Layer 6 of a small transformer language model trained on English Wikipedia (9 layers, counted from 0, width 64).
A neuron's activation on a vector x is GELU(weights . x + bias), where the dot is the dot product.
The model reads these tokens: "6" "," " " "2" "0" "2" "4" " (" "aged" " " "8" "1" ")" " Winnipeg" "," " Manitoba" "," " Canada" "\n" "-" " Party" ":" " New" " Democratic" " Party" "\n" "-" " Education" ":"

The vector x that enters this layer's MLP at each token. A number n stands for (n - 128) times 0.036.
0 "6": 109, 125, 139, 82, 99, 105, 94, 176, 128, 151, 116, 122, 132, 142, 149, 135, 124, 100, 131, 149, 153, 213, 117, 141, 81, 129, 103, 111, 103, 148, 199, 114, 99, 135, 158, 126, 104, 113, 138, 83, 133, 117, 140, 183, 133, 165, 122, 113, 122, 148, 104, 127, 74, 131, 132, 86, 157, 122, 157, 145, 147, 143, 119, 90
1 ",": 107, 94, 143, 87, 111, 119, 146, 186, 130, 119, 146, 140, 129, 139, 125, 132, 130, 126, 141, 123, 127, 250, 146, 163, 115, 114, 64, 127, 139, 124, 141, 127, 129, 107, 129, 135, 126, 106, 131, 104, 138, 117, 138, 133, 156, 157, 136, 72, 110, 150, 116, 82, 94, 132, 142, 97, 146, 118, 135, 126, 145, 131, 132, 115
2 " ": 97, 92, 123, 142, 140, 123, 159, 129, 124, 118, 111, 121, 127, 168, 117, 146, 129, 82, 109, 126, 133, 156, 150, 128, 113, 177, 76, 137, 136, 149, 155, 178, 122, 123, 128, 175, 127, 128, 133, 90, 121, 121, 140, 111, 133, 131, 121, 70, 147, 141, 135, 111, 80, 111, 118, 124, 236, 94, 120, 132, 141, 136, 89, 124
3 "2": 112, 114, 132, 52, 151, 101, 101, 133, 93, 138, 120, 108, 135, 154, 112, 141, 146, 84, 155, 120, 127, 157, 111, 102, 116, 169, 75, 133, 135, 166, 162, 168, 105, 96, 113, 189, 118, 133, 132, 93, 144, 128, 125, 149, 160, 138, 131, 89, 129, 158, 83, 105, 119, 141, 127, 119, 200, 141, 121, 130, 133, 183, 140, 107
4 "0": 119, 130, 91, 79, 130, 123, 127, 129, 87, 127, 156, 119, 142, 143, 123, 137, 113, 95, 148, 112, 135, 139, 130, 87, 94, 173, 62, 141, 125, 159, 150, 140, 106, 113, 115, 236, 97, 149, 141, 119, 154, 124, 125, 133, 162, 163, 117, 87, 146, 145, 92, 128, 111, 108, 145, 118, 144, 86, 141, 133, 155, 147, 164, 150
5 "2": 136, 141, 136, 120, 119, 132, 158, 133, 91, 123, 134, 101, 151, 152, 135, 95, 113, 101, 155, 114, 102, 132, 95, 106, 58, 174, 123, 113, 167, 142, 187, 176, 81, 115, 118, 166, 108, 125, 143, 114, 139, 108, 127, 148, 165, 193, 134, 86, 138, 179, 95, 136, 88, 110, 169, 105, 128, 120, 133, 115, 111, 155, 157, 91
6 "4": 126, 126, 106, 108, 111, 151, 124, 144, 115, 138, 121, 116, 114, 157, 141, 136, 105, 145, 154, 176, 177, 185, 100, 127, 77, 129, 98, 109, 143, 185, 173, 137, 77, 128, 122, 136, 80, 121, 135, 127, 134, 147, 140, 194, 118, 154, 124, 105, 133, 138, 106, 128, 51, 140, 113, 91, 115, 101, 158, 116, 145, 156, 116, 115
7 " (": 89, 139, 102, 129, 135, 132, 149, 116, 121, 126, 150, 126, 77, 163, 114, 144, 139, 124, 90, 100, 170, 136, 127, 129, 122, 160, 58, 119, 140, 125, 125, 146, 116, 119, 169, 149, 104, 93, 144, 97, 128, 138, 146, 145, 131, 158, 158, 48, 153, 127, 143, 102, 92, 139, 145, 119, 184, 142, 158, 160, 144, 124, 81, 108
8 "aged": 92, 113, 117, 129, 212, 95, 151, 140, 127, 124, 133, 155, 154, 140, 142, 124, 98, 153, 117, 97, 157, 133, 95, 129, 106, 101, 109, 76, 139, 157, 130, 170, 99, 115, 153, 166, 130, 102, 166, 129, 115, 124, 142, 110, 147, 145, 139, 100, 138, 165, 110, 124, 128, 140, 140, 79, 46, 107, 133, 158, 155, 168, 151, 90
9 " ": 97, 111, 147, 156, 126, 123, 153, 125, 141, 124, 117, 140, 120, 156, 151, 123, 122, 95, 120, 115, 132, 127, 121, 128, 97, 182, 112, 94, 142, 148, 148, 158, 100, 103, 137, 170, 129, 119, 159, 93, 107, 138, 157, 127, 154, 140, 116, 67, 135, 155, 104, 155, 83, 102, 117, 92, 231, 101, 161, 135, 121, 139, 105, 95
10 "8": 84, 105, 146, 99, 141, 94, 109, 125, 109, 146, 113, 146, 111, 146, 140, 154, 145, 99, 149, 138, 168, 143, 126, 146, 114, 167, 101, 90, 145, 167, 153, 124, 68, 85, 119, 194, 129, 157, 142, 87, 136, 154, 130, 153, 172, 127, 131, 104, 140, 142, 60, 111, 114, 139, 120, 85, 159, 113, 141, 170, 106, 126, 126, 116
11 "1": 105, 133, 125, 103, 145, 90, 120, 133, 117, 120, 137, 176, 108, 151, 154, 140, 140, 85, 175, 169, 186, 166, 72, 156, 99, 132, 105, 88, 138, 164, 119, 132, 115, 76, 136, 144, 100, 146, 139, 99, 139, 154, 132, 173, 139, 135, 118, 128, 152, 133, 57, 145, 92, 146, 115, 78, 151, 99, 145, 138, 114, 106, 116, 140
12 ")": 127, 121, 111, 130, 109, 129, 124, 160, 77, 151, 124, 142, 113, 124, 150, 124, 137, 92, 141, 164, 145, 220, 114, 198, 117, 75, 69, 123, 142, 129, 126, 127, 137, 107, 139, 116, 108, 125, 158, 118, 147, 121, 151, 188, 116, 144, 133, 101, 106, 149, 110, 98, 118, 127, 124, 98, 134, 106, 145, 146, 139, 123, 104, 117
13 " Winnipeg": 121, 113, 112, 134, 150, 70, 141, 74, 128, 162, 142, 151, 125, 135, 147, 149, 101, 99, 170, 108, 165, 212, 67, 106, 72, 94, 131, 96, 120, 177, 132, 158, 112, 142, 155, 147, 115, 147, 123, 131, 154, 118, 116, 175, 115, 153, 139, 133, 104, 122, 143, 114, 106, 142, 64, 138, 126, 116, 121, 132, 142, 154, 96, 117
14 ",": 108, 117, 136, 117, 142, 121, 152, 137, 125, 114, 149, 152, 126, 132, 139, 136, 124, 143, 128, 128, 153, 235, 161, 178, 141, 89, 89, 103, 123, 127, 102, 92, 106, 121, 150, 114, 117, 125, 144, 135, 162, 101, 152, 131, 138, 179, 134, 46, 122, 132, 118, 80, 106, 151, 112, 101, 143, 115, 120, 124, 134, 129, 129, 107
15 " Manitoba": 108, 108, 142, 119, 148, 76, 115, 86, 111, 144, 141, 163, 125, 161, 123, 104, 95, 122, 186, 120, 167, 214, 91, 133, 96, 92, 130, 91, 95, 183, 118, 135, 107, 140, 146, 127, 130, 171, 138, 119, 132, 139, 102, 158, 120, 151, 132, 107, 140, 125, 137, 140, 117, 131, 66, 150, 103, 123, 125, 142, 163, 168, 70, 133
16 ",": 110, 137, 152, 116, 139, 93, 129, 129, 114, 119, 135, 146, 122, 134, 123, 122, 111, 139, 141, 126, 156, 233, 172, 172, 136, 90, 89, 115, 104, 140, 93, 96, 107, 135, 154, 116, 133, 109, 104, 131, 153, 100, 149, 137, 132, 161, 137, 37, 142, 138, 112, 89, 122, 169, 120, 141, 134, 111, 118, 118, 129, 139, 158, 132
17 " Canada": 107, 114, 125, 111, 144, 87, 104, 86, 81, 144, 135, 173, 120, 156, 123, 89, 108, 89, 182, 93, 195, 209, 120, 134, 115, 97, 117, 108, 110, 152, 133, 139, 117, 130, 136, 149, 127, 157, 117, 130, 132, 145, 110, 173, 113, 142, 133, 100, 151, 123, 139, 151, 115, 107, 65, 147, 114, 112, 150, 143, 161, 171, 97, 142
18 "\n": 104, 173, 139, 119, 114, 143, 125, 136, 93, 119, 142, 136, 112, 107, 95, 131, 117, 93, 118, 95, 125, 174, 137, 138, 191, 75, 91, 110, 101, 167, 123, 144, 99, 109, 187, 160, 122, 140, 132, 78, 140, 129, 138, 145, 94, 181, 143, 107, 157, 126, 181, 108, 110, 107, 138, 121, 185, 126, 109, 126, 98, 166, 113, 137
19 "-": 103, 119, 120, 138, 145, 109, 159, 103, 102, 124, 92, 130, 133, 173, 135, 135, 130, 124, 151, 136, 134, 143, 103, 126, 123, 89, 19, 122, 124, 132, 126, 121, 127, 92, 179, 196, 130, 128, 118, 147, 158, 125, 145, 119, 132, 187, 147, 134, 134, 137, 137, 68, 139, 135, 134, 120, 100, 145, 128, 129, 126, 161, 119, 128
20 " Party": 79, 127, 104, 156, 164, 102, 96, 107, 108, 148, 134, 132, 156, 139, 136, 141, 129, 147, 174, 104, 153, 188, 98, 116, 122, 87, 126, 131, 113, 152, 110, 176, 117, 143, 165, 184, 122, 147, 130, 130, 146, 115, 138, 186, 136, 111, 110, 114, 154, 133, 116, 147, 90, 152, 86, 82, 56, 101, 163, 132, 115, 121, 100, 117
21 ":": 134, 98, 127, 113, 147, 95, 124, 134, 127, 112, 140, 129, 156, 174, 127, 154, 133, 86, 140, 110, 124, 198, 98, 152, 120, 42, 77, 105, 92, 119, 121, 128, 119, 140, 161, 149, 128, 100, 125, 127, 141, 135, 159, 107, 140, 174, 152, 91, 138, 144, 129, 101, 121, 157, 125, 115, 135, 163, 161, 145, 109, 141, 129, 105
22 " New": 150, 119, 116, 131, 145, 75, 97, 79, 142, 118, 146, 160, 137, 153, 137, 115, 114, 106, 181, 118, 148, 193, 69, 131, 168, 117, 179, 110, 84, 139, 100, 135, 127, 120, 158, 206, 115, 92, 107, 101, 117, 85, 139, 108, 111, 138, 125, 109, 187, 127, 91, 102, 137, 137, 109, 108, 113, 141, 137, 127, 157, 172, 111, 144
23 " Democratic": 139, 146, 123, 125, 106, 82, 83, 80, 88, 153, 121, 138, 178, 177, 140, 110, 98, 144, 155, 127, 149, 186, 76, 136, 165, 85, 142, 121, 97, 139, 84, 126, 124, 111, 187, 149, 136, 146, 127, 119, 136, 120, 141, 156, 82, 90, 104, 125, 152, 125, 116, 156, 89, 154, 91, 96, 107, 137, 150, 143, 170, 166, 136, 135
24 " Party": 78, 110, 81, 141, 157, 85, 83, 104, 86, 151, 137, 133, 153, 139, 116, 122, 118, 134, 167, 119, 140, 197, 111, 127, 138, 84, 136, 128, 124, 162, 108, 151, 125, 154, 157, 159, 130, 157, 150, 125, 156, 132, 121, 189, 114, 121, 98, 122, 163, 123, 117, 151, 103, 163, 79, 86, 80, 102, 155, 160, 154, 99, 122, 121
25 "\n": 101, 165, 116, 124, 134, 145, 121, 129, 88, 106, 150, 124, 118, 120, 96, 129, 132, 93, 112, 96, 115, 174, 120, 146, 198, 71, 103, 110, 107, 144, 122, 151, 107, 105, 197, 156, 110, 145, 130, 82, 146, 145, 123, 153, 104, 189, 142, 133, 163, 151, 166, 114, 112, 125, 132, 88, 185, 120, 111, 132, 106, 139, 117, 112
26 "-": 100, 146, 137, 131, 139, 81, 131, 96, 107, 105, 97, 117, 140, 180, 143, 135, 149, 122, 153, 155, 144, 124, 97, 131, 132, 81, 38, 109, 107, 139, 117, 115, 136, 113, 169, 203, 123, 109, 108, 135, 142, 137, 136, 114, 126, 168, 153, 141, 172, 164, 130, 93, 126, 146, 120, 109, 90, 167, 144, 124, 122, 129, 147, 131
27 " Education": 105, 132, 114, 142, 120, 98, 72, 95, 125, 142, 151, 95, 144, 146, 144, 127, 124, 114, 187, 132, 141, 200, 119, 105, 142, 70, 165, 95, 86, 122, 130, 163, 174, 145, 153, 173, 99, 136, 139, 104, 173, 114, 149, 141, 146, 121, 127, 109, 162, 143, 118, 148, 80, 148, 117, 122, 85, 120, 100, 122, 132, 136, 126, 91
28 ":": 132, 116, 137, 129, 129, 101, 110, 113, 136, 94, 126, 124, 149, 177, 152, 152, 135, 90, 149, 139, 123, 191, 109, 126, 135, 50, 76, 127, 83, 124, 118, 117, 143, 142, 164, 153, 147, 86, 120, 146, 135, 136, 143, 95, 155, 171, 147, 78, 156, 136, 141, 106, 104, 146, 111, 111, 98, 160, 168, 131, 134, 124, 135, 125

Each question shows the input weights of one neuron of the MLP. A number n stands for (n - 128) times 0.0061.

n79 (bias 0.010): 136, 146, 119, 116, 131, 107, 149, 114, 160, 87, 131, 160, 115, 198, 74, 133, 157, 148, 62, 150, 111, 112, 121, 128, 140, 154, 105, 157, 177, 99, 82, 110, 137, 141, 79, 87, 154, 167, 120, 143, 80, 108, 102, 145, 71, 146, 112, 137, 145, 102, 180, 150, 106, 139, 174, 143, 104, 152, 107, 111, 83, 132, 126, 117
It fires most on token 7 " ("

n55 (bias -0.026): 113, 145, 185, 159, 89, 145, 100, 146, 152, 105, 155, 146, 53, 141, 154, 138, 157, 158, 131, 123, 76, 130, 114, 128, 100, 172, 173, 125, 171, 120, 110, 141, 142, 89, 154, 146, 86, 132, 77, 153, 116, 124, 140, 151, 129, 73, 103, 118, 89, 152, 125, 137, 115, 139, 120, 113, 137, 154, 148, 101, 105, 124, 132, 134
On which token does it fire most, and how strongly? 9 " ", at about 1.4

n155 (bias -0.061): 139, 130, 164, 158, 152, 138, 202, 160, 53, 103, 100, 152, 69, 187, 108, 120, 127, 94, 102, 122, 112, 119, 191, 81, 94, 165, 97, 169, 94, 82, 138, 119, 170, 129, 152, 113, 149, 120, 110, 93, 98, 146, 130, 73, 78, 19, 87, 122, 144, 135, 150, 120, 182, 167, 73, 155, 151, 121, 147, 117, 164, 150, 134, 146
On which token does it fire most, and how strongly? 2 " ", at about 3

n88 (bias -0.020): 137, 62, 127, 123, 127, 127, 137, 101, 122, 72, 193, 158, 103, 112, 114, 112, 115, 151, 121, 96, 152, 103, 132, 77, 86, 177, 154, 108, 120, 100, 108, 164, 151, 116, 122, 116, 125, 152, 138, 112, 129, 112, 103, 136, 145, 130, 181, 167, 53, 158, 165, 176, 132, 116, 109, 120, 96, 141, 190, 85, 93, 187, 84, 108
On which token does it fire most, and how strongly? 13 " Winnipeg", at about 1.6

n44 (bias -0.084): 129, 81, 127, 78, 134, 162, 148, 126, 128, 156, 110, 144, 95, 146, 130, 172, 184, 127, 80, 122, 118, 123, 188, 138, 110, 139, 171, 123, 184, 145, 102, 107, 152, 87, 137, 138, 128, 74, 118, 143, 158, 144, 145, 149, 134, 83, 69, 172, 140, 186, 136, 133, 174, 99, 126, 132, 92, 124, 124, 96, 83, 123, 131, 76
It fires most on token 10 "8"

n130 (bias 0.027): 155, 124, 177, 76, 119, 132, 146, 163, 185, 113, 136, 128, 131, 136, 131, 175, 90, 88, 155, 176, 159, 90, 122, 97, 99, 115, 139, 116, 99, 89, 128, 92, 87, 101, 137, 136, 132, 125, 109, 171, 102, 102, 124, 132, 102, 126, 96, 79, 98, 162, 140, 115, 139, 105, 138, 133, 102, 160, 153, 91, 146, 102, 127, 180
It fires most on token 28 ":"

n47 (bias 0.039): 162, 121, 122, 145, 103, 184, 154, 176, 109, 111, 124, 134, 132, 126, 119, 78, 102, 101, 133, 159, 113, 138, 92, 76, 130, 144, 138, 150, 107, 123, 130, 117, 183, 106, 171, 124, 172, 190, 166, 131, 115, 83, 85, 130, 91, 102, 130, 78, 112, 129, 108, 161, 132, 134, 122, 142, 145, 164, 139, 138, 132, 144, 144, 136
It fires most on token 23 " Democratic"

n37 (bias -0.078): 95, 124, 154, 145, 150, 130, 211, 124, 149, 109, 106, 109, 126, 156, 122, 119, 113, 90, 90, 119, 112, 114, 149, 96, 137, 158, 138, 219, 118, 102, 84, 108, 163, 82, 126, 155, 147, 116, 106, 139, 91, 113, 83, 97, 122, 108, 92, 99, 84, 132, 153, 193, 151, 158, 129, 106, 163, 179, 125, 144, 132, 88, 105, 116
On which three tokens does it fire most, strongest first? 2 " ", 9 " ", 7 " ("

n0 (bias 0.014): 155, 121, 146, 100, 106, 154, 106, 72, 179, 164, 160, 168, 81, 106, 169, 135, 72, 139, 120, 124, 100, 168, 124, 104, 137, 160, 135, 141, 114, 75, 99, 94, 172, 155, 122, 149, 118, 147, 133, 162, 119, 110, 96, 85, 148, 156, 138, 90, 101, 93, 150, 135, 142, 160, 110, 139, 126, 81, 131, 151, 65, 127, 130, 119
It fires most on token 14 ","

n132 (bias -0.046): 189, 111, 111, 132, 166, 151, 110, 109, 153, 125, 195, 104, 71, 134, 124, 128, 119, 107, 131, 138, 106, 134, 106, 91, 129, 149, 176, 152, 92, 78, 92, 91, 110, 116, 117, 108, 155, 126, 113, 143, 113, 97, 93, 126, 111, 106, 111, 148, 130, 118, 168, 198, 183, 159, 102, 205, 104, 171, 123, 118, 120, 83, 156, 177
It fires most on token 22 " New"

n159 (bias -0.054): 105, 130, 187, 61, 108, 143, 136, 149, 190, 92, 99, 167, 143, 119, 156, 99, 115, 106, 128, 119, 56, 94, 196, 140, 170, 160, 121, 122, 137, 120, 112, 144, 120, 114, 137, 140, 133, 156, 140, 87, 112, 107, 98, 71, 127, 95, 138, 98, 129, 163, 151, 126, 188, 149, 85, 157, 152, 112, 144, 135, 95, 139, 189, 116
It fires most on token 9 " "

n53 (bias -0.050): 139, 109, 113, 89, 67, 95, 130, 174, 111, 124, 202, 154, 78, 155, 117, 136, 183, 137, 127, 123, 115, 112, 113, 164, 166, 159, 178, 87, 111, 123, 119, 105, 140, 173, 110, 105, 100, 183, 153, 166, 143, 154, 118, 147, 155, 141, 69, 141, 70, 85, 103, 164, 118, 139, 100, 190, 114, 132, 122, 108, 155, 117, 166, 140
On which two tokens does it fire most, strongest first? 15 " Manitoba", 11 "1"

n151 (bias -0.106): 107, 94, 144, 94, 132, 164, 103, 175, 165, 141, 128, 166, 142, 137, 139, 137, 130, 92, 150, 101, 142, 107, 167, 138, 106, 138, 157, 106, 195, 115, 134, 162, 149, 96, 155, 16, 88, 147, 178, 141, 130, 85, 125, 145, 115, 85, 113, 183, 129, 150, 97, 102, 147, 122, 153, 153, 106, 82, 99, 105, 42, 109, 167, 98
On which three tokens does it fire most, strongest first? 11 "1", 12 ")", 5 "2"

n173 (bias -0.032): 116, 152, 136, 134, 145, 154, 86, 146, 153, 165, 150, 51, 180, 151, 180, 98, 133, 56, 121, 125, 130, 114, 146, 67, 117, 125, 181, 111, 153, 116, 152, 128, 170, 175, 139, 81, 90, 100, 124, 126, 125, 112, 99, 109, 147, 128, 157, 152, 116, 131, 136, 139, 150, 123, 135, 121, 154, 118, 194, 146, 119, 123, 127, 115
On which token does it fire most, and how strongly? 27 " Education", at about 1.2

n167 (bias -0.063): 204, 89, 95, 89, 121, 146, 150, 142, 146, 89, 120, 118, 139, 127, 117, 106, 186, 98, 146, 137, 153, 85, 127, 141, 145, 125, 74, 78, 145, 64, 91, 114, 228, 196, 137, 117, 139, 99, 116, 153, 127, 104, 108, 123, 112, 110, 134, 143, 130, 125, 179, 163, 138, 147, 173, 173, 96, 167, 123, 128, 168, 94, 153, 147
On which token does it fire most, and how strongly? 28 ":", at about 1.1

n175 (bias -0.034): 94, 134, 114, 123, 167, 142, 129, 114, 208, 103, 148, 95, 120, 173, 169, 115, 95, 127, 105, 143, 99, 99, 119, 80, 99, 139, 137, 168, 132, 101, 88, 138, 214, 146, 106, 123, 115, 107, 63, 122, 169, 95, 137, 126, 164, 149, 190, 158, 91, 73, 118, 118, 178, 182, 148, 168, 114, 136, 124, 129, 79, 116, 114, 153
It fires most on token 19 "-"

n72 (bias -0.117): 133, 147, 166, 103, 137, 115, 134, 111, 122, 121, 174, 97, 129, 79, 140, 114, 93, 140, 119, 129, 103, 101, 140, 117, 169, 214, 117, 142, 119, 120, 88, 90, 165, 173, 113, 104, 114, 86, 140, 159, 83, 94, 109, 130, 154, 177, 154, 159, 156, 136, 107, 161, 125, 91, 131, 132, 7, 118, 164, 130, 139, 164, 191, 157
On which three tokens does it fire most, strongest first? 8 "aged", 4 "0", 5 "2"

n85 (bias -0.107): 154, 66, 178, 116, 157, 176, 150, 192, 145, 52, 87, 81, 121, 93, 121, 140, 145, 93, 102, 125, 111, 140, 198, 148, 99, 148, 121, 204, 91, 92, 118, 136, 123, 131, 145, 139, 178, 92, 75, 167, 61, 60, 120, 97, 124, 83, 149, 108, 154, 117, 114, 161, 153, 92, 144, 134, 124, 147, 150, 131, 92, 167, 141, 147
It fires most on token 2 " "

n116 (bias -0.059): 116, 119, 156, 88, 128, 100, 137, 162, 157, 95, 115, 124, 90, 135, 105, 80, 143, 98, 59, 149, 116, 132, 188, 156, 158, 136, 129, 113, 137, 70, 135, 151, 179, 114, 152, 161, 157, 146, 161, 119, 126, 65, 154, 133, 106, 140, 156, 92, 65, 108, 155, 175, 204, 99, 102, 138, 111, 127, 151, 107, 127, 112, 139, 176
On which token does it fire most, and how strongly? 1 ",", at about 0.64

n66 (bias 0.001): 94, 144, 168, 149, 167, 179, 130, 157, 226, 106, 103, 166, 149, 108, 99, 98, 115, 125, 102, 136, 111, 80, 105, 121, 126, 145, 122, 101, 183, 127, 142, 98, 137, 95, 113, 121, 111, 139, 133, 144, 49, 119, 169, 138, 136, 139, 132, 156, 74, 177, 106, 195, 125, 158, 137, 134, 98, 143, 120, 137, 106, 177, 188, 115
It fires most on token 8 "aged"

n98 (bias -0.063): 120, 117, 126, 100, 90, 134, 166, 128, 131, 148, 152, 145, 118, 136, 106, 97, 78, 105, 117, 125, 117, 120, 222, 141, 173, 141, 142, 94, 146, 70, 144, 153, 145, 141, 112, 116, 160, 200, 133, 122, 95, 91, 135, 167, 142, 136, 135, 132, 96, 86, 105, 174, 167, 90, 113, 169, 136, 148, 123, 128, 71, 116, 96, 95
On which three tokens does it fire most, strongest first? 17 " Canada", 18 "\n", 9 " "

n138 (bias -0.011): 143, 180, 108, 78, 154, 147, 129, 142, 135, 123, 134, 119, 70, 172, 153, 100, 113, 62, 119, 198, 75, 87, 143, 142, 114, 125, 133, 208, 124, 118, 128, 122, 70, 154, 182, 112, 156, 137, 84, 121, 71, 158, 172, 161, 72, 138, 85, 139, 128, 129, 148, 113, 146, 124, 192, 116, 108, 128, 184, 89, 109, 144, 145, 176
It fires most on token 18 "\n"

n51 (bias 0.026): 156, 138, 140, 118, 126, 189, 127, 111, 87, 109, 83, 151, 108, 140, 121, 130, 54, 164, 103, 92, 117, 168, 146, 65, 90, 158, 211, 146, 76, 122, 112, 125, 135, 84, 99, 107, 121, 129, 150, 98, 156, 114, 129, 156, 73, 136, 102, 158, 149, 67, 166, 147, 124, 127, 122, 120, 100, 138, 156, 120, 128, 130, 132, 108
On which token does it fire most, and how strongly? 23 " Democratic", at about 1.8

n166 (bias -0.024): 97, 66, 200, 134, 145, 169, 144, 187, 77, 80, 146, 133, 67, 95, 163, 139, 136, 159, 142, 133, 94, 106, 129, 145, 73, 120, 131, 137, 88, 136, 121, 126, 86, 132, 146, 91, 136, 110, 98, 130, 123, 31, 99, 148, 134, 107, 89, 142, 114, 107, 148, 97, 107, 113, 152, 176, 89, 52, 148, 148, 144, 181, 199, 139
On which token does it fire most, and how strongly? 16 ",", at about 1.5

n36 (bias -0.072): 166, 121, 162, 110, 110, 162, 159, 135, 159, 105, 88, 129, 140, 101, 133, 92, 72, 128, 185, 92, 92, 106, 152, 127, 147, 120, 159, 182, 118, 108, 146, 106, 152, 102, 169, 128, 161, 99, 66, 145, 113, 150, 90, 117, 122, 138, 141, 130, 121, 79, 108, 182, 152, 127, 81, 155, 114, 165, 179, 106, 131, 71, 193, 99
It fires most on token 28 ":"

n135 (bias 0.042): 76, 161, 123, 146, 111, 204, 113, 108, 187, 134, 170, 127, 135, 129, 84, 114, 156, 117, 113, 125, 126, 127, 124, 88, 164, 137, 140, 131, 139, 113, 110, 69, 158, 121, 173, 89, 101, 170, 118, 125, 145, 115, 74, 78, 53, 122, 182, 190, 130, 124, 169, 126, 126, 163, 142, 138, 100, 111, 121, 101, 139, 106, 159, 124
On which token does it fire most, and how strongly? 25 "\n", at about 1.5

n18 (bias -0.050): 151, 134, 117, 113, 122, 151, 130, 172, 181, 95, 182, 97, 111, 143, 129, 139, 132, 100, 100, 140, 120, 121, 140, 73, 152, 139, 107, 169, 141, 99, 123, 99, 133, 141, 160, 138, 116, 130, 82, 168, 138, 166, 126, 43, 178, 75, 143, 154, 122, 144, 178, 71, 152, 126, 169, 127, 68, 141, 169, 134, 115, 131, 181, 167
It fires most on token 28 ":"

n21 (bias -0.004): 101, 148, 165, 104, 140, 119, 105, 152, 151, 158, 84, 147, 122, 108, 145, 92, 94, 122, 122, 148, 111, 125, 181, 157, 92, 197, 135, 156, 132, 138, 125, 125, 100, 113, 126, 121, 81, 200, 113, 113, 127, 140, 136, 113, 127, 99, 139, 185, 123, 117, 119, 127, 78, 155, 149, 125, 72, 89, 147, 165, 114, 126, 89, 110
On which token does it fire most, and how strongly? 10 "8", at about 2.2

n4 (bias -0.091): 196, 158, 159, 92, 161, 153, 155, 123, 102, 73, 156, 20, 119, 67, 129, 143, 96, 110, 115, 126, 121, 112, 112, 75, 115, 128, 180, 222, 193, 122, 101, 75, 117, 88, 149, 112, 99, 137, 66, 134, 103, 134, 103, 116, 128, 126, 98, 139, 156, 180, 110, 114, 110, 92, 170, 176, 82, 133, 168, 169, 99, 151, 131, 149
On which token does it fire most, and how strongly? 5 "2", at about 1.6

n124 (bias 0.002): 80, 83, 139, 91, 176, 152, 108, 142, 170, 156, 92, 147, 105, 109, 179, 76, 107, 125, 168, 104, 124, 82, 154, 107, 136, 123, 151, 170, 133, 84, 140, 196, 136, 147, 130, 116, 140, 144, 47, 187, 113, 124, 102, 95, 181, 109, 120, 196, 137, 143, 141, 141, 157, 129, 122, 121, 99, 125, 120, 78, 89, 134, 150, 164
It fires most on token 20 " Party"

n17 (bias -0.070): 171, 146, 115, 126, 96, 169, 123, 145, 141, 112, 130, 101, 95, 180, 105, 166, 129, 138, 111, 137, 79, 89, 148, 154, 107, 108, 110, 207, 120, 123, 113, 91, 136, 170, 151, 93, 181, 138, 110, 177, 129, 147, 183, 124, 117, 81, 100, 137, 113, 109, 147, 129, 110, 142, 167, 89, 134, 115, 200, 81, 179, 103, 118, 164
It fires most on token 28 ":"

n19 (bias -0.067): 98, 84, 184, 108, 89, 139, 156, 115, 84, 167, 144, 84, 75, 96, 141, 111, 115, 89, 112, 110, 142, 116, 158, 142, 129, 179, 112, 137, 172, 97, 101, 148, 122, 155, 144, 98, 133, 115, 107, 149, 143, 110, 117, 126, 99, 153, 173, 169, 126, 66, 171, 122, 148, 138, 119, 129, 159, 180, 124, 130, 172, 113, 96, 154
It fires most on token 7 " ("

n136 (bias -0.049): 148, 152, 122, 89, 114, 119, 154, 178, 137, 104, 155, 145, 155, 99, 98, 104, 68, 101, 132, 133, 93, 107, 119, 112, 105, 132, 130, 170, 171, 104, 54, 134, 145, 139, 86, 135, 113, 170, 139, 88, 112, 163, 95, 85, 121, 164, 136, 118, 120, 146, 126, 140, 129, 116, 181, 143, 140, 107, 188, 68, 177, 102, 152, 193
On which three tokens does it fire most, strongest first? 4 "0", 5 "2", 1 ","

n30 (bias -0.064): 125, 137, 142, 145, 110, 192, 128, 120, 158, 136, 195, 138, 107, 135, 131, 132, 82, 98, 93, 134, 122, 116, 125, 97, 111, 123, 120, 112, 99, 162, 114, 63, 153, 118, 117, 187, 115, 106, 106, 103, 108, 101, 112, 114, 145, 113, 105, 154, 77, 72, 144, 142, 139, 149, 152, 215, 127, 170, 124, 153, 109, 71, 179, 147
On which token does it fire most, and how strongly? 4 "0", at about 0.18

n61 (bias -0.081): 137, 109, 136, 143, 81, 142, 148, 126, 142, 131, 103, 110, 60, 102, 164, 75, 160, 125, 146, 110, 151, 128, 130, 90, 63, 175, 132, 128, 79, 81, 106, 160, 123, 104, 160, 137, 92, 103, 176, 170, 129, 131, 128, 81, 182, 96, 115, 148, 130, 125, 142, 143, 143, 124, 140, 170, 112, 131, 163, 76, 140, 110, 181, 137
On which three tokens does it fire most, strongest first? 5 "2", 4 "0", 9 " "

n146 (bias -0.022): 116, 156, 107, 99, 91, 112, 151, 121, 186, 148, 162, 129, 103, 142, 91, 103, 133, 103, 108, 120, 133, 123, 187, 106, 154, 126, 144, 96, 130, 115, 89, 154, 178, 129, 110, 131, 106, 182, 177, 89, 154, 152, 100, 157, 96, 63, 115, 110, 50, 172, 119, 134, 150, 130, 104, 129, 96, 116, 169, 137, 71, 130, 127, 130
It fires most on token 27 " Education"

n157 (bias -0.041): 138, 131, 200, 130, 103, 125, 134, 140, 135, 100, 133, 69, 85, 132, 105, 122, 106, 146, 158, 159, 102, 119, 128, 121, 113, 128, 155, 239, 111, 79, 78, 123, 114, 126, 171, 118, 149, 164, 118, 91, 102, 118, 121, 30, 143, 106, 100, 144, 118, 103, 164, 106, 124, 143, 159, 210, 107, 170, 132, 39, 65, 142, 143, 159
It fires most on token 28 ":"

n160 (bias 0.042): 222, 94, 123, 123, 159, 102, 140, 168, 147, 130, 109, 117, 102, 116, 117, 90, 138, 134, 116, 145, 139, 118, 118, 62, 97, 145, 113, 145, 95, 123, 129, 125, 123, 136, 130, 95, 114, 177, 157, 138, 77, 132, 115, 147, 130, 83, 182, 134, 134, 107, 124, 191, 144, 95, 179, 154, 157, 101, 124, 157, 110, 119, 102, 139
It fires most on token 9 " "

n128 (bias -0.189): 124, 148, 183, 98, 136, 105, 157, 175, 126, 143, 181, 169, 135, 148, 122, 147, 107, 91, 96, 138, 38, 75, 208, 181, 57, 189, 132, 194, 194, 100, 112, 86, 93, 139, 95, 134, 199, 165, 135, 86, 111, 121, 103, 115, 114, 142, 135, 153, 136, 114, 139, 98, 150, 94, 140, 73, 62, 104, 148, 52, 167, 145, 160, 200
On which two tokens does it fire most, strongest first? 4 "0", 5 "2"